Layer 5 of a small transformer language model trained on English Wikipedia (8 layers, counted from 0, width 96).
A neuron's activation on a vector x is GELU(weights . x), where the dot is the dot product.

Input weights of the MLP neurons that the questions are about. A number n stands for (n - 500) times 0.0015.
n3: 682,144,678,200,748,253,754,578,368,487,450,466,407,284,746,483,367,508,309,448,516,483,372,658,561,591,441,592,559,547,260,543,573,414,447,326,568,383,629,521,693,399,404,638,544,534,800,562,560,449,579,342,650,552,508,673,219,393,572,475,467,590,196,588,552,529,402,352,482,670,603,211,351,343,583,205,427,392,529,589,648,629,710,321,409,483,621,554,466,466,440,377,484,401,364,646
n9: 453,443,552,571,658,560,437,487,282,425,307,709,525,920,524,462,336,654,650,311,563,366,418,463,423,541,317,455,471,766,508,252,559,508,530,630,496,608,628,484,458,683,578,790,394,669,394,650,640,458,533,452,648,701,513,684,604,480,450,472,569,785,809,475,230,558,327,555,674,572,350,382,669,396,595,362,376,771,233,458,433,327,452,281,586,662,603,715,496,504,652,441,512,541,610,484
n14: 344,438,672,459,493,599,262,309,422,815,591,443,530,440,649,353,474,417,561,393,655,336,431,474,651,569,426,478,586,549,542,462,616,540,566,601,586,443,557,605,375,381,460,747,622,432,602,522,496,605,672,550,610,580,478,500,585,656,325,504,590,606,612,445,805,511,500,474,496,582,399,597,195,302,270,504,583,588,565,672,478,533,486,159,449,485,443,673,647,436,440,657,330,350,496,229
n51: 541,332,393,544,583,590,548,786,671,504,527,683,516,484,234,443,582,601,389,557,500,799,625,512,218,551,484,457,576,609,358,377,564,605,575,412,319,557,447,407,638,309,547,231,564,581,326,461,451,403,520,386,618,838,639,744,389,593,600,434,539,720,496,267,565,492,504,644,247,472,601,311,732,451,529,515,809,378,500,456,448,319,492,693,527,488,663,378,464,456,585,528,508,484,449,787
n55: 390,332,271,500,295,214,689,416,361,444,508,636,243,586,545,787,668,654,601,416,167,629,454,230,446,521,359,517,457,409,278,619,465,793,424,289,699,315,295,400,744,675,500,500,645,513,361,425,391,756,542,369,398,443,487,470,747,400,500,462,842,557,352,542,390,652,434,539,607,617,270,362,433,394,553,488,474,462,529,427,586,479,767,414,483,526,425,424,343,405,595,690,367,403,592,568
n63: 479,556,462,635,578,551,233,555,530,798,742,396,463,615,527,421,412,746,723,677,810,451,556,540,786,283,390,629,381,430,613,571,587,760,615,430,525,673,725,504,546,635,569,546,423,434,571,472,363,284,532,402,589,554,435,328,654,388,578,396,548,437,585,581,395,556,642,344,398,335,201,455,547,746,711,241,454,742,635,360,360,670,496,537,424,590,521,492,413,615,488,318,544,492,496,354
n71: 254,273,617,427,354,492,439,542,283,407,496,288,528,635,694,657,472,559,487,688,296,541,572,480,583,536,670,416,496,484,711,417,516,651,631,459,479,484,761,627,376,524,243,483,340,657,504,571,591,430,909,582,677,400,504,606,758,500,325,267,603,434,598,444,538,572,516,680,585,607,449,393,475,488,382,377,305,772,221,410,512,641,566,713,675,431,275,520,525,418,339,406,670,500,420,416
n74: 538,516,261,712,318,709,404,555,561,612,439,593,421,354,429,753,647,468,658,718,673,671,366,447,375,614,686,693,384,622,572,219,496,751,617,692,500,739,475,447,394,620,754,301,383,475,555,597,466,660,484,627,717,527,488,371,681,464,671,322,472,381,483,669,517,684,564,567,401,341,468,554,504,341,530,555,695,504,617,325,341,175,552,446,402,512,287,463,449,454,605,663,787,361,598,598
n77: 509,500,275,605,383,431,487,306,605,693,550,697,492,610,568,385,236,520,504,668,627,567,471,488,451,628,437,367,437,449,376,504,700,832,216,648,564,572,419,631,253,420,620,534,638,308,513,320,496,517,616,424,616,460,378,681,362,786,571,721,643,517,447,383,410,546,468,627,173,470,345,597,330,312,422,571,303,438,528,356,593,778,379,589,438,513,526,405,415,175,394,563,806,748,459,400
n78: 723,349,276,611,476,667,293,541,314,567,668,569,615,508,436,391,558,462,533,370,459,623,488,504,496,477,614,496,536,208,311,500,640,697,706,277,161,417,439,330,484,539,570,771,511,705,375,589,689,584,633,496,531,478,468,433,469,496,437,330,681,855,517,343,516,445,450,401,274,448,492,520,237,579,664,526,609,500,688,544,381,512,420,488,620,827,549,465,524,623,372,608,273,453,457,543
n80: 550,391,420,677,447,517,430,542,457,480,601,420,709,562,512,362,721,607,390,567,329,401,576,314,643,323,402,710,496,629,629,647,537,464,312,558,306,590,659,540,333,516,670,622,357,404,462,640,133,272,722,539,609,554,488,414,500,560,286,576,648,630,406,655,597,573,448,385,428,579,256,355,240,801,712,368,596,524,365,463,430,837,496,397,536,631,588,386,408,450,384,670,552,444,793,407
n84: 351,227,430,470,777,623,453,640,415,415,327,661,393,431,618,565,647,338,562,333,524,599,375,673,342,479,500,369,474,483,661,496,483,567,820,590,466,488,592,108,452,628,378,413,484,639,470,221,444,604,361,631,521,524,334,581,309,975,551,471,729,701,607,504,373,331,545,504,740,617,350,289,464,394,787,500,439,399,467,457,371,597,808,453,471,521,623,517,617,491,569,336,550,576,642,344
n98: 410,768,370,336,684,431,689,513,518,534,397,611,534,665,604,632,434,374,323,340,440,433,771,694,451,748,750,479,496,458,521,380,525,451,709,462,589,604,440,508,389,353,844,642,472,419,449,459,641,615,760,604,537,603,487,534,433,475,508,565,374,449,697,646,349,715,504,470,400,589,275,504,674,388,639,119,680,314,382,614,386,371,625,614,648,584,448,612,172,639,385,504,680,562,323,649
n113: 347,304,543,550,580,370,588,457,572,588,515,567,554,407,610,461,748,344,429,468,529,354,421,455,563,496,481,277,331,628,375,630,461,425,416,569,461,427,422,354,414,316,371,414,504,512,648,612,703,582,432,764,776,695,580,273,622,429,389,511,575,535,516,230,657,613,393,627,671,612,362,446,516,540,643,616,567,515,404,604,446,754,419,260,515,462,728,606,555,477,814,666,332,560,582,288
n116: 665,674,606,611,615,394,376,635,319,467,524,483,401,355,590,806,480,648,445,365,371,814,512,752,520,694,402,358,508,579,605,601,721,797,573,541,508,622,429,576,420,471,451,496,643,609,592,508,701,333,662,386,642,644,640,719,504,408,339,612,436,601,603,357,128,833,365,666,556,467,440,666,410,555,551,648,622,435,636,529,396,329,468,641,440,393,530,410,496,566,175,326,464,455,363,528
n133: 561,300,535,589,255,374,334,648,349,386,521,677,436,244,362,534,546,492,391,334,468,666,434,245,455,575,555,383,475,534,474,400,427,769,416,623,534,577,699,301,560,669,697,717,221,337,379,273,453,534,316,508,433,644,648,581,689,736,470,669,405,418,389,626,369,379,561,496,416,367,409,560,615,277,561,560,426,588,619,551,628,580,891,577,429,513,569,504,491,363,410,397,743,883,566,626
n142: 487,405,802,672,412,694,277,448,281,487,512,560,575,394,520,368,282,447,513,539,572,702,607,686,634,620,596,479,340,496,590,608,712,631,583,235,428,440,453,906,521,462,492,457,543,572,410,614,671,572,612,391,541,583,483,542,567,255,550,525,451,693,522,392,306,533,476,774,557,318,410,360,635,740,699,663,573,227,602,454,639,351,484,225,200,571,582,376,406,382,721,547,623,686,401,583
n148: 521,396,601,651,610,605,340,508,521,439,657,508,386,500,664,446,252,496,529,567,581,504,624,536,334,692,650,717,386,314,409,441,727,576,703,795,418,586,700,404,446,687,218,571,339,525,508,564,446,628,331,172,633,569,390,349,609,401,394,552,714,633,675,601,387,568,421,238,419,422,468,804,564,496,487,477,604,600,528,434,492,706,527,344,432,533,517,754,645,258,562,603,385,620,265,552
n173: 484,511,480,608,785,619,395,385,512,616,371,555,844,473,411,689,527,444,520,409,427,864,613,511,444,321,707,496,558,473,697,488,496,636,496,473,652,685,197,575,669,485,565,464,660,524,586,598,256,492,534,345,634,485,427,523,669,455,291,598,323,662,601,362,623,538,399,418,564,668,436,582,452,625,564,427,607,355,702,488,620,638,478,325,689,400,282,668,567,547,430,371,444,584,349,611
n199: 355,398,539,475,259,556,596,658,648,571,316,683,558,433,480,635,467,347,517,436,543,788,524,356,561,525,686,623,796,332,407,637,487,687,595,558,269,400,547,455,496,625,705,560,457,407,779,306,487,449,484,516,521,614,284,588,657,455,471,666,718,466,561,360,415,397,432,479,288,639,391,508,522,242,547,469,577,357,621,713,617,298,708,445,174,305,372,459,559,278,340,823,569,385,370,373
n215: 533,559,348,313,365,615,528,377,483,464,398,606,611,808,302,500,379,469,316,553,681,472,282,319,415,688,223,370,384,729,318,635,585,349,566,296,480,378,411,597,407,436,645,329,713,662,646,419,455,573,484,252,520,508,508,464,626,450,364,446,635,813,675,539,463,406,458,504,517,665,737,404,517,504,508,699,480,649,539,404,532,587,328,372,539,718,582,327,302,392,492,685,481,437,617,634
n221: 317,381,479,613,814,579,504,604,652,787,273,459,274,406,562,455,595,359,537,213,431,281,330,376,582,818,536,309,589,520,702,595,353,472,382,569,394,601,389,496,574,310,500,624,321,377,763,441,784,631,635,543,356,550,629,358,299,547,581,520,524,607,470,456,575,492,516,374,630,651,382,357,286,500,563,397,512,440,586,667,606,564,411,378,528,440,409,332,414,329,394,537,646,361,575,240
n226: 341,712,132,478,434,418,487,627,555,606,439,527,421,371,504,733,699,504,532,668,479,637,448,609,564,374,697,443,115,536,558,419,384,724,206,522,700,631,473,547,850,592,631,545,330,451,684,393,473,549,95,365,330,675,231,518,829,573,460,487,560,468,408,369,663,461,423,571,335,585,655,456,679,382,746,521,653,691,697,691,540,356,606,353,370,465,699,522,518,500,500,500,590,587,448,731
n242: 633,590,384,684,358,663,420,187,369,504,632,474,533,471,432,708,590,257,680,560,437,517,806,422,394,299,591,434,533,470,240,667,525,622,556,412,260,488,705,418,572,454,785,380,732,547,351,463,462,432,451,460,343,638,513,433,446,744,429,707,707,398,487,525,341,397,565,550,526,534,496,508,565,384,366,520,449,372,423,386,786,426,400,70,717,429,414,388,504,614,555,622,488,825,459,640
n246: 446,606,334,568,392,450,669,405,328,544,488,652,504,589,373,561,330,375,504,500,690,524,390,591,445,433,644,766,572,691,435,331,496,645,508,407,597,577,516,410,455,528,782,566,746,480,361,261,447,341,809,604,496,587,504,516,640,269,597,508,527,434,718,632,805,472,496,363,901,516,390,565,546,542,612,390,685,377,543,690,621,325,365,545,496,628,405,572,475,371,268,212,500,314,457,524
n250: 407,185,627,385,430,280,252,580,324,631,557,651,796,637,528,559,532,580,411,98,562,290,512,362,332,565,545,370,516,425,781,614,379,396,663,326,359,622,592,596,358,553,443,496,515,546,630,784,274,554,569,508,809,640,529,500,537,476,372,312,684,588,741,451,466,610,329,285,671,621,456,525,496,520,389,488,651,715,472,529,384,712,468,529,653,541,559,508,567,492,563,620,316,540,371,427
n313: 628,361,588,539,550,566,771,409,363,688,685,478,340,475,659,677,301,534,617,679,439,625,587,518,590,734,465,598,436,493,500,485,629,323,555,297,371,514,587,514,428,667,489,456,393,648,681,462,449,496,507,728,486,493,713,553,489,483,571,524,424,438,648,676,573,535,438,703,541,360,635,525,267,686,537,319,685,486,541,414,486,651,449,411,490,564,475,419,489,521,183,446,493,472,702,507
n343: 500,421,291,630,542,484,423,378,408,641,617,156,523,562,314,500,643,318,441,465,326,519,841,591,292,605,222,625,542,515,512,418,527,377,600,669,612,639,426,511,551,737,345,508,496,589,442,496,722,287,851,485,417,374,584,462,686,545,535,463,541,434,360,511,665,689,415,381,468,573,485,593,400,445,555,540,520,523,330,616,392,580,511,589,343,523,653,424,442,608,814,550,560,605,631,504
n361: 411,638,664,239,446,433,507,589,621,554,375,578,435,387,448,368,795,328,448,203,661,732,539,265,570,489,608,418,594,581,537,786,676,670,519,409,478,375,637,267,349,554,518,474,493,584,371,387,540,240,521,427,461,497,507,583,417,719,493,377,676,367,492,640,470,425,388,445,350,639,560,358,451,452,451,449,456,407,602,576,398,561,563,595,422,511,463,518,563,420,570,547,405,664,295,403
n365: 446,397,563,430,287,383,421,469,299,613,461,268,522,548,492,761,770,623,626,406,533,408,509,500,504,513,296,483,635,597,602,411,848,560,115,391,469,433,313,428,500,604,771,433,688,717,283,407,447,434,328,254,280,566,853,631,617,109,417,508,602,536,523,448,366,599,437,693,355,504,542,364,355,442,568,855,326,526,593,487,443,487,467,562,743,504,326,547,301,443,540,315,538,517,530,629
n367: 596,421,541,344,704,468,259,523,230,727,662,614,424,276,394,414,544,431,450,248,411,536,456,540,586,736,252,272,794,473,731,400,676,370,583,634,603,709,641,570,514,220,421,677,450,405,695,591,649,374,627,308,267,366,571,388,429,721,576,465,418,336,277,721,322,614,156,639,403,473,426,419,593,530,578,424,473,474,595,603,478,315,688,599,408,766,377,562,654,406,166,460,682,531,426,408
n376: 630,587,587,360,483,283,483,526,716,631,604,737,745,296,593,697,463,602,253,366,528,487,492,250,598,724,391,467,377,470,599,911,487,381,750,627,594,698,431,628,483,508,467,470,476,603,414,775,543,342,458,629,621,595,382,695,626,488,475,586,521,918,632,324,556,467,357,407,504,636,829,419,561,552,456,384,496,217,443,521,415,354,451,649,545,281,392,475,449,275,389,645,525,537,463,567

Each question shows a token from some text and the vector x that enters the MLP there. A number n stands for (n - 500) times 0.013.

"es": 570,552,410,524,403,583,448,469,670,524,530,488,411,460,615,306,416,601,468,482,477,612,394,487,388,322,492,499,430,569,703,515,273,322,435,488,521,393,561,543,456,499,427,415,478,541,410,506,463,436,555,424,507,386,619,347,417,522,693,361,350,637,532,433,520,611,413,538,446,540,475,869,563,612,555,647,459,412,568,562,509,558,541,593,595,464,470,420,462,520,398,651,439,403,427,801
The most active neuron and its activation: n51, at about 1.7

" g": 567,401,428,534,310,513,526,363,577,471,491,482,458,595,565,289,390,619,413,461,601,507,491,522,531,409,635,665,539,500,643,595,298,332,392,706,512,325,512,462,638,531,546,509,480,597,541,550,634,559,535,525,412,306,320,526,418,472,527,405,298,414,500,589,459,533,529,720,550,625,383,740,605,666,395,634,453,429,495,505,405,497,600,389,556,356,344,389,569,588,385,646,263,544,419,557
The most active neuron and its activation: n199, at about 0.27

" in": 433,469,505,507,515,369,348,396,690,437,529,452,583,530,615,367,381,569,416,474,649,633,494,680,474,313,568,668,498,595,630,618,314,409,575,612,521,348,476,437,546,373,559,606,442,579,433,549,539,539,401,464,427,452,482,385,248,544,609,362,199,491,601,425,528,559,444,586,540,529,598,699,557,502,459,516,409,494,496,512,304,567,772,534,589,490,402,304,555,599,389,572,421,363,581,579
The three highest activations, in order: n376, n84, n98

" |": 524,477,514,536,355,530,414,384,726,505,519,610,529,503,594,264,488,656,435,407,612,527,487,700,472,291,585,613,451,476,436,439,265,325,403,711,433,268,543,439,576,581,593,520,469,607,470,516,536,452,402,413,478,419,542,503,455,472,672,388,201,527,568,483,535,494,585,693,532,542,426,797,614,581,448,530,466,415,519,436,357,488,440,507,594,421,548,427,570,583,412,554,437,495,542,586
The most active neuron and its activation: n51, at about 0.21

"s": 557,473,550,682,514,633,429,520,704,503,483,518,462,520,554,333,474,592,396,367,592,590,451,494,451,344,478,559,363,596,591,501,282,335,401,527,488,396,467,472,589,446,461,397,413,574,432,599,579,448,425,404,614,424,666,385,424,436,532,536,298,494,489,486,494,587,398,622,489,489,461,904,606,586,573,575,436,381,501,533,298,461,606,499,546,513,573,461,491,518,379,632,416,491,397,699
The neuron with the highest activation: n51

"The": 524,520,394,490,273,514,476,498,707,597,423,534,460,555,516,402,387,590,368,448,691,403,493,608,509,440,618,578,484,487,538,417,335,448,515,749,470,186,528,519,512,578,502,560,475,532,341,449,570,531,492,559,472,388,439,447,425,611,665,459,197,555,545,492,477,480,539,626,540,686,446,791,512,557,496,562,364,442,461,330,412,487,673,536,608,485,438,288,583,494,424,530,498,472,447,625
The most active neuron and its activation: n77, at about 2.2

"ing": 572,412,519,594,429,486,352,529,686,436,482,498,526,632,563,335,453,617,330,561,555,629,468,525,492,361,474,550,420,497,575,488,251,308,408,604,542,429,603,480,572,470,492,357,497,585,430,582,513,485,494,461,476,443,542,405,368,417,545,479,281,475,528,421,652,589,354,612,485,582,528,889,523,651,552,664,476,418,586,507,418,465,612,463,617,400,447,316,570,427,412,634,515,511,398,535
The three highest activations, in order: n173, n376, n51

"om": 620,518,517,532,377,697,435,387,649,541,568,477,477,559,559,333,445,566,522,442,338,458,503,719,467,331,572,455,578,535,603,492,274,413,390,558,581,298,601,419,591,552,523,463,457,600,278,455,521,572,431,528,400,420,668,404,498,424,667,505,249,520,529,483,391,660,451,476,588,619,468,763,542,639,621,500,380,423,478,530,442,389,676,588,540,486,392,485,463,602,226,527,412,412,462,546
The neuron with the highest activation: n98

" L": 454,663,331,433,382,535,289,377,635,483,405,611,439,608,512,331,419,648,458,441,485,477,530,449,547,415,567,653,623,487,613,551,376,437,452,700,636,187,501,441,649,473,472,565,450,567,447,501,580,478,533,453,383,329,498,540,372,537,685,409,341,414,587,499,470,584,512,683,582,571,462,854,610,526,479,525,446,421,468,443,428,395,620,437,587,372,434,419,492,510,484,608,405,427,541,560
The most active neuron and its activation: n98, at about 0.85

"ch": 474,638,410,428,380,577,526,493,700,487,500,502,499,578,592,478,394,659,505,317,348,610,507,578,483,299,579,539,617,558,697,533,206,314,384,519,557,246,574,517,570,559,458,367,495,536,428,575,500,527,363,430,374,422,628,555,450,581,608,532,443,433,400,462,519,536,405,565,648,547,535,754,489,686,381,573,364,442,386,570,417,348,570,607,633,393,478,411,603,541,461,583,463,543,394,504
The neuron with the highest activation: n376

"21": 513,488,526,510,298,557,531,507,681,407,373,506,404,587,601,342,479,559,419,555,658,514,417,631,541,392,569,523,492,452,408,547,307,442,459,546,508,302,642,455,472,449,313,499,416,597,540,537,558,578,548,499,435,438,646,420,424,568,729,383,220,517,544,482,676,621,520,769,545,617,343,775,471,622,462,576,327,400,452,490,250,540,501,508,451,363,523,390,573,531,456,641,505,450,467,553
The neuron with the highest activation: n113

"ive": 576,345,520,653,354,520,371,436,711,329,564,415,469,664,658,320,460,596,363,393,650,576,433,632,422,514,529,504,444,506,483,502,348,378,474,607,471,392,619,455,364,528,390,491,532,637,513,431,402,526,550,446,375,451,512,437,369,522,687,491,207,615,557,441,464,573,402,557,585,673,579,811,479,523,499,691,424,529,552,440,419,518,448,424,581,562,482,327,446,595,397,578,521,587,477,569
The neuron with the highest activation: n215

" and": 503,418,540,595,468,483,313,510,743,483,470,512,483,487,549,332,321,634,299,463,625,553,444,572,513,271,565,612,550,605,541,625,265,393,417,594,446,231,536,403,569,506,524,534,435,640,467,508,562,463,410,472,551,397,462,427,465,559,471,518,260,511,567,470,613,538,440,561,622,603,501,818,590,566,426,487,455,484,482,456,432,516,627,493,578,478,439,313,599,560,422,559,472,570,458,543
Which two neurons fire most, strongest first? n173, n376

"ran": 367,505,292,721,441,555,435,570,661,581,551,478,370,577,533,450,410,573,440,522,462,489,431,447,508,345,504,620,490,614,650,421,288,410,337,380,667,355,631,471,640,567,565,287,482,563,377,424,417,470,322,580,433,261,629,503,444,530,751,414,214,479,612,393,485,545,470,619,620,592,426,694,565,556,394,493,454,480,493,516,468,458,556,559,612,550,517,530,403,506,486,663,452,503,508,668
The most active neuron and its activation: n226, at about 2.9

"g": 501,321,522,526,250,577,583,445,669,509,552,483,604,741,640,403,427,575,461,428,577,688,434,591,553,453,425,561,558,580,497,673,265,310,432,570,468,205,554,456,674,651,456,491,457,626,456,566,529,538,335,391,427,271,602,551,370,415,577,449,407,569,380,586,468,562,477,521,618,538,302,539,537,541,343,610,384,490,409,695,491,521,586,432,698,332,416,453,546,512,485,574,414,563,405,567
The neuron with the highest activation: n55

" w": 438,371,349,700,315,459,434,378,726,493,567,534,430,502,510,280,457,591,476,464,530,535,397,571,542,414,625,542,474,483,574,542,325,267,557,729,465,339,601,467,724,483,503,506,473,582,440,575,590,552,535,457,438,355,439,519,376,484,654,484,387,459,536,456,526,537,474,843,609,568,473,722,569,609,424,617,448,367,444,472,385,484,629,382,630,438,389,432,533,646,329,548,291,473,459,600
The neuron with the highest activation: n242

"id": 569,394,596,473,481,527,496,393,543,426,469,509,491,660,513,544,532,625,433,404,735,558,520,520,452,481,648,641,454,528,538,498,259,566,380,547,526,335,649,313,568,536,389,385,356,539,381,372,482,546,457,500,503,501,550,489,389,535,513,407,291,507,551,417,534,512,451,599,563,623,366,847,582,557,405,547,520,385,482,542,438,502,683,429,483,618,410,343,427,456,426,664,383,544,396,676
The most active neuron and its activation: n133, at about 3.2

"M": 485,572,283,560,257,518,472,387,589,542,515,573,527,638,491,336,372,685,571,450,497,497,475,513,498,457,518,586,523,442,620,636,347,399,477,689,512,76,457,487,569,465,475,459,474,653,457,467,620,521,475,498,417,321,464,533,299,563,703,362,289,568,634,467,425,538,529,612,582,559,489,750,556,555,544,540,453,462,468,512,350,459,558,534,524,553,372,448,632,526,389,553,408,601,486,504
The three highest activations, in order: n78, n77, n215

"t": 448,569,547,472,417,545,500,393,673,593,608,452,447,599,553,358,552,592,482,376,483,458,558,510,501,460,557,561,645,449,614,492,216,465,345,474,466,472,581,664,541,496,516,405,459,597,489,438,342,485,362,370,253,330,450,546,365,476,772,502,423,523,549,412,521,678,405,665,566,566,519,749,478,671,343,517,435,565,461,565,486,450,605,327,699,550,454,279,528,382,473,630,577,532,513,438
Which two neurons fire most, strongest first? n221, n242

"ish": 570,566,512,585,413,475,438,422,579,514,535,499,484,609,568,493,319,651,522,463,614,512,527,559,506,427,511,637,328,557,631,482,260,460,428,462,442,400,597,548,567,434,476,352,508,595,285,535,440,427,520,389,517,453,611,407,401,601,503,454,302,537,494,513,482,685,379,666,553,681,491,794,463,583,578,561,445,568,526,444,343,521,600,417,564,487,491,358,497,548,369,726,230,566,353,409
The neuron with the highest activation: n250

"Y": 442,514,397,590,329,451,394,346,556,466,487,543,555,546,561,308,552,638,583,442,443,494,515,497,573,318,490,645,509,447,562,496,359,441,449,845,520,263,514,628,606,510,567,594,519,593,392,508,537,496,524,495,572,307,384,527,285,512,629,431,219,427,479,540,517,603,499,565,515,602,333,830,397,563,483,614,503,517,495,570,396,507,583,406,486,451,374,443,600,622,326,575,385,491,494,576
The three highest activations, in order: n14, n80, n173

" un": 514,501,425,610,396,462,458,490,666,671,526,383,487,538,594,352,430,529,501,410,690,478,582,493,424,446,725,601,510,568,480,626,299,341,391,516,461,301,434,494,602,399,594,500,578,666,491,465,498,563,541,382,346,411,595,387,465,518,564,450,239,414,594,447,485,635,393,657,575,519,420,706,522,448,435,537,459,520,471,370,347,562,679,596,694,363,388,378,646,587,458,541,260,438,558,638
The neuron with the highest activation: n365

" to": 477,375,482,608,456,483,318,440,599,501,533,394,591,611,606,360,347,610,427,490,665,539,437,581,597,208,537,580,480,602,577,527,241,418,533,654,484,367,507,460,497,424,627,484,416,697,410,449,516,531,472,518,485,366,482,376,389,496,631,398,278,527,483,461,598,466,510,613,523,500,412,696,729,596,420,544,552,467,494,551,346,482,757,487,611,530,391,296,521,500,473,598,418,566,580,530
Which two neurons fire most, strongest first? n63, n74

"1": 495,524,520,478,340,605,534,548,609,343,427,468,431,608,619,274,550,512,460,488,631,544,387,673,513,324,528,540,507,493,501,493,316,408,328,558,513,343,751,430,405,432,301,466,487,621,503,610,603,510,586,465,474,419,672,488,383,502,723,476,212,467,544,400,598,531,436,594,556,529,368,787,542,605,464,533,444,449,396,501,238,514,524,482,541,437,552,352,563,539,513,664,612,547,508,547
The neuron with the highest activation: n113

" f": 437,297,308,594,307,451,448,407,667,476,517,510,427,494,570,332,457,592,440,434,581,554,502,597,573,484,573,569,558,517,573,599,307,327,432,735,486,305,533,588,677,536,458,580,435,617,459,535,574,492,488,421,463,311,445,440,431,443,597,375,323,496,608,490,588,563,439,810,512,589,459,735,599,511,512,568,439,491,529,455,399,547,605,515,554,496,381,369,534,606,379,650,200,469,495,559
The neuron with the highest activation: n78

"ee": 410,449,388,669,359,664,332,574,608,399,435,477,483,596,608,305,384,511,434,435,461,579,440,455,463,256,484,478,521,643,438,505,347,231,477,577,480,428,792,577,567,510,539,508,457,608,360,524,372,674,528,457,311,309,682,521,418,595,544,607,371,561,604,367,381,602,478,528,510,621,541,706,401,626,504,633,474,463,385,503,382,450,621,373,592,459,456,499,610,542,521,660,547,482,579,464
The most active neuron and its activation: n80, at about 3.5

"ic": 626,336,384,458,343,577,472,593,639,452,518,582,395,497,545,455,452,491,565,360,524,409,450,486,610,563,379,621,453,345,383,577,291,272,293,589,510,297,735,556,552,526,482,493,576,586,528,516,553,633,486,475,356,403,606,496,328,597,819,531,353,571,568,393,454,454,447,599,473,513,461,607,520,596,480,601,432,630,439,524,569,523,811,482,616,443,380,346,464,614,487,477,367,428,425,677
Which two neurons fire most, strongest first? n3, n55

"re": 396,467,464,545,378,456,421,442,639,604,577,341,438,514,717,324,281,519,327,317,508,615,324,637,563,415,516,570,629,633,388,600,357,568,495,608,598,386,540,330,476,482,608,558,556,634,449,505,537,439,360,461,419,389,516,552,451,537,554,406,174,659,486,357,477,629,475,692,494,474,563,567,459,643,514,482,497,433,383,549,509,521,593,571,807,576,458,447,565,579,307,700,374,497,433,616
The most active neuron and its activation: n78, at about 3.3

"r": 486,437,531,599,358,535,371,377,553,436,524,269,530,608,526,363,403,596,486,442,440,593,503,432,614,492,536,617,677,617,637,466,432,482,191,515,467,380,614,391,659,541,662,592,511,655,412,566,343,494,337,555,380,385,450,604,426,491,600,373,284,541,569,417,522,611,515,683,668,607,393,627,475,583,294,483,282,498,442,438,416,477,555,446,479,570,480,588,628,557,353,670,322,544,412,632
The neuron with the highest activation: n365

" ": 563,529,478,527,389,533,468,439,653,491,466,483,493,503,523,327,655,605,491,527,578,505,455,584,499,371,459,607,521,458,494,575,175,356,460,598,579,169,539,391,648,493,580,626,477,621,489,521,600,467,522,414,328,408,514,426,443,552,712,348,355,443,523,459,363,691,520,693,536,554,445,760,510,553,423,559,418,431,476,428,402,554,611,402,551,448,451,482,575,570,336,554,379,599,478,595
The neuron with the highest activation: n242

"ir": 485,548,405,437,341,572,350,526,522,574,542,493,436,567,698,409,338,628,486,506,557,589,411,485,614,436,636,768,502,549,572,437,301,539,305,451,560,363,641,386,369,630,614,395,484,566,368,551,471,617,343,545,459,349,665,511,412,558,647,521,207,436,437,478,455,647,417,581,577,492,439,816,563,626,543,470,452,540,529,402,480,438,591,473,519,442,384,484,384,605,438,550,314,400,497,553
The most active neuron and its activation: n74, at about 4.5

"ok": 570,412,360,495,267,675,440,405,609,345,421,575,514,655,633,393,463,496,448,407,592,559,421,472,490,337,542,713,428,632,379,340,341,504,434,677,410,327,466,445,517,471,513,542,558,659,509,464,362,567,378,502,490,315,480,471,366,561,548,429,464,552,522,585,492,443,409,539,644,659,425,695,610,742,316,610,396,536,557,491,476,460,523,420,515,496,545,500,567,674,428,698,313,478,522,702
Which two neurons fire most, strongest first? n215, n242

"ey": 595,612,495,525,328,590,322,457,635,505,508,462,398,674,529,432,467,594,434,535,490,534,424,423,456,393,549,458,485,494,497,555,305,445,512,571,468,313,616,500,597,500,467,362,511,545,466,447,563,563,465,551,551,349,668,363,499,512,631,412,287,498,509,411,452,650,285,364,594,589,560,902,524,482,573,629,547,546,525,511,415,399,570,447,566,329,520,425,516,613,427,614,428,332,588,512
The three highest activations, in order: n74, n215, n116

"c": 436,633,470,526,426,585,369,455,670,456,382,437,488,529,431,405,564,537,513,329,445,444,353,433,490,367,456,693,477,541,730,515,272,461,398,487,503,104,566,575,634,450,426,516,589,529,375,477,410,600,387,483,297,403,574,586,289,628,632,519,462,537,579,425,600,393,564,460,573,586,523,505,503,764,537,524,484,535,477,587,550,531,576,423,568,670,515,505,563,397,567,533,414,407,470,784
The neuron with the highest activation: n215

"h": 597,549,580,470,433,588,377,420,625,532,508,509,385,602,653,464,356,562,536,448,546,473,566,644,452,381,541,509,541,590,489,416,311,460,367,534,541,271,610,554,511,479,467,374,493,528,367,566,470,641,515,544,485,465,592,456,451,494,511,550,251,541,495,523,555,512,507,637,522,521,493,937,511,519,409,492,380,393,438,512,314,388,657,501,623,456,462,375,543,494,339,659,342,593,420,455
Which two neurons fire most, strongest first? n14, n242

" E": 448,588,349,582,391,406,562,449,558,433,459,437,458,636,511,304,442,580,424,418,437,508,564,584,526,429,576,652,575,489,502,618,340,424,507,698,589,127,547,467,583,428,548,467,547,584,506,495,539,425,515,428,456,307,500,558,368,566,703,393,216,464,612,473,443,529,557,728,561,658,467,814,484,558,528,553,522,436,390,424,438,423,702,477,555,474,379,412,523,606,470,536,395,476,443,527
The most active neuron and its activation: n98, at about 2.4

"===": 602,380,542,576,366,484,423,412,633,583,355,512,464,561,595,483,459,652,602,541,592,389,457,513,535,316,627,754,548,573,399,493,353,489,493,640,406,353,642,525,553,408,601,434,476,513,409,595,575,455,460,365,470,377,508,432,306,440,628,384,283,600,547,477,421,597,558,459,499,706,331,628,641,765,412,431,358,505,456,487,401,594,684,368,639,283,445,352,606,565,549,585,423,464,408,604
The neuron with the highest activation: n63

"et": 495,538,469,469,337,670,425,484,690,649,558,356,345,654,652,510,496,593,445,397,472,631,435,514,353,560,561,410,429,585,517,414,387,450,281,426,593,247,617,570,583,554,673,417,498,414,315,503,566,621,444,416,473,472,505,428,433,505,612,481,348,508,515,386,521,525,459,576,356,580,502,740,559,522,418,568,592,440,479,593,329,459,627,522,657,398,519,489,430,572,313,727,430,355,454,696
The neuron with the highest activation: n226

"ar": 534,477,433,616,396,414,441,570,562,428,639,420,515,654,695,423,386,641,458,540,481,600,361,502,488,415,571,482,481,531,509,468,266,513,393,636,365,298,522,437,678,692,543,371,506,598,543,576,352,659,491,586,432,359,680,429,373,454,700,484,338,593,461,434,504,444,471,638,560,546,446,776,559,513,591,456,413,426,502,368,493,400,638,556,575,460,411,383,476,576,420,664,302,464,385,512
The neuron with the highest activation: n55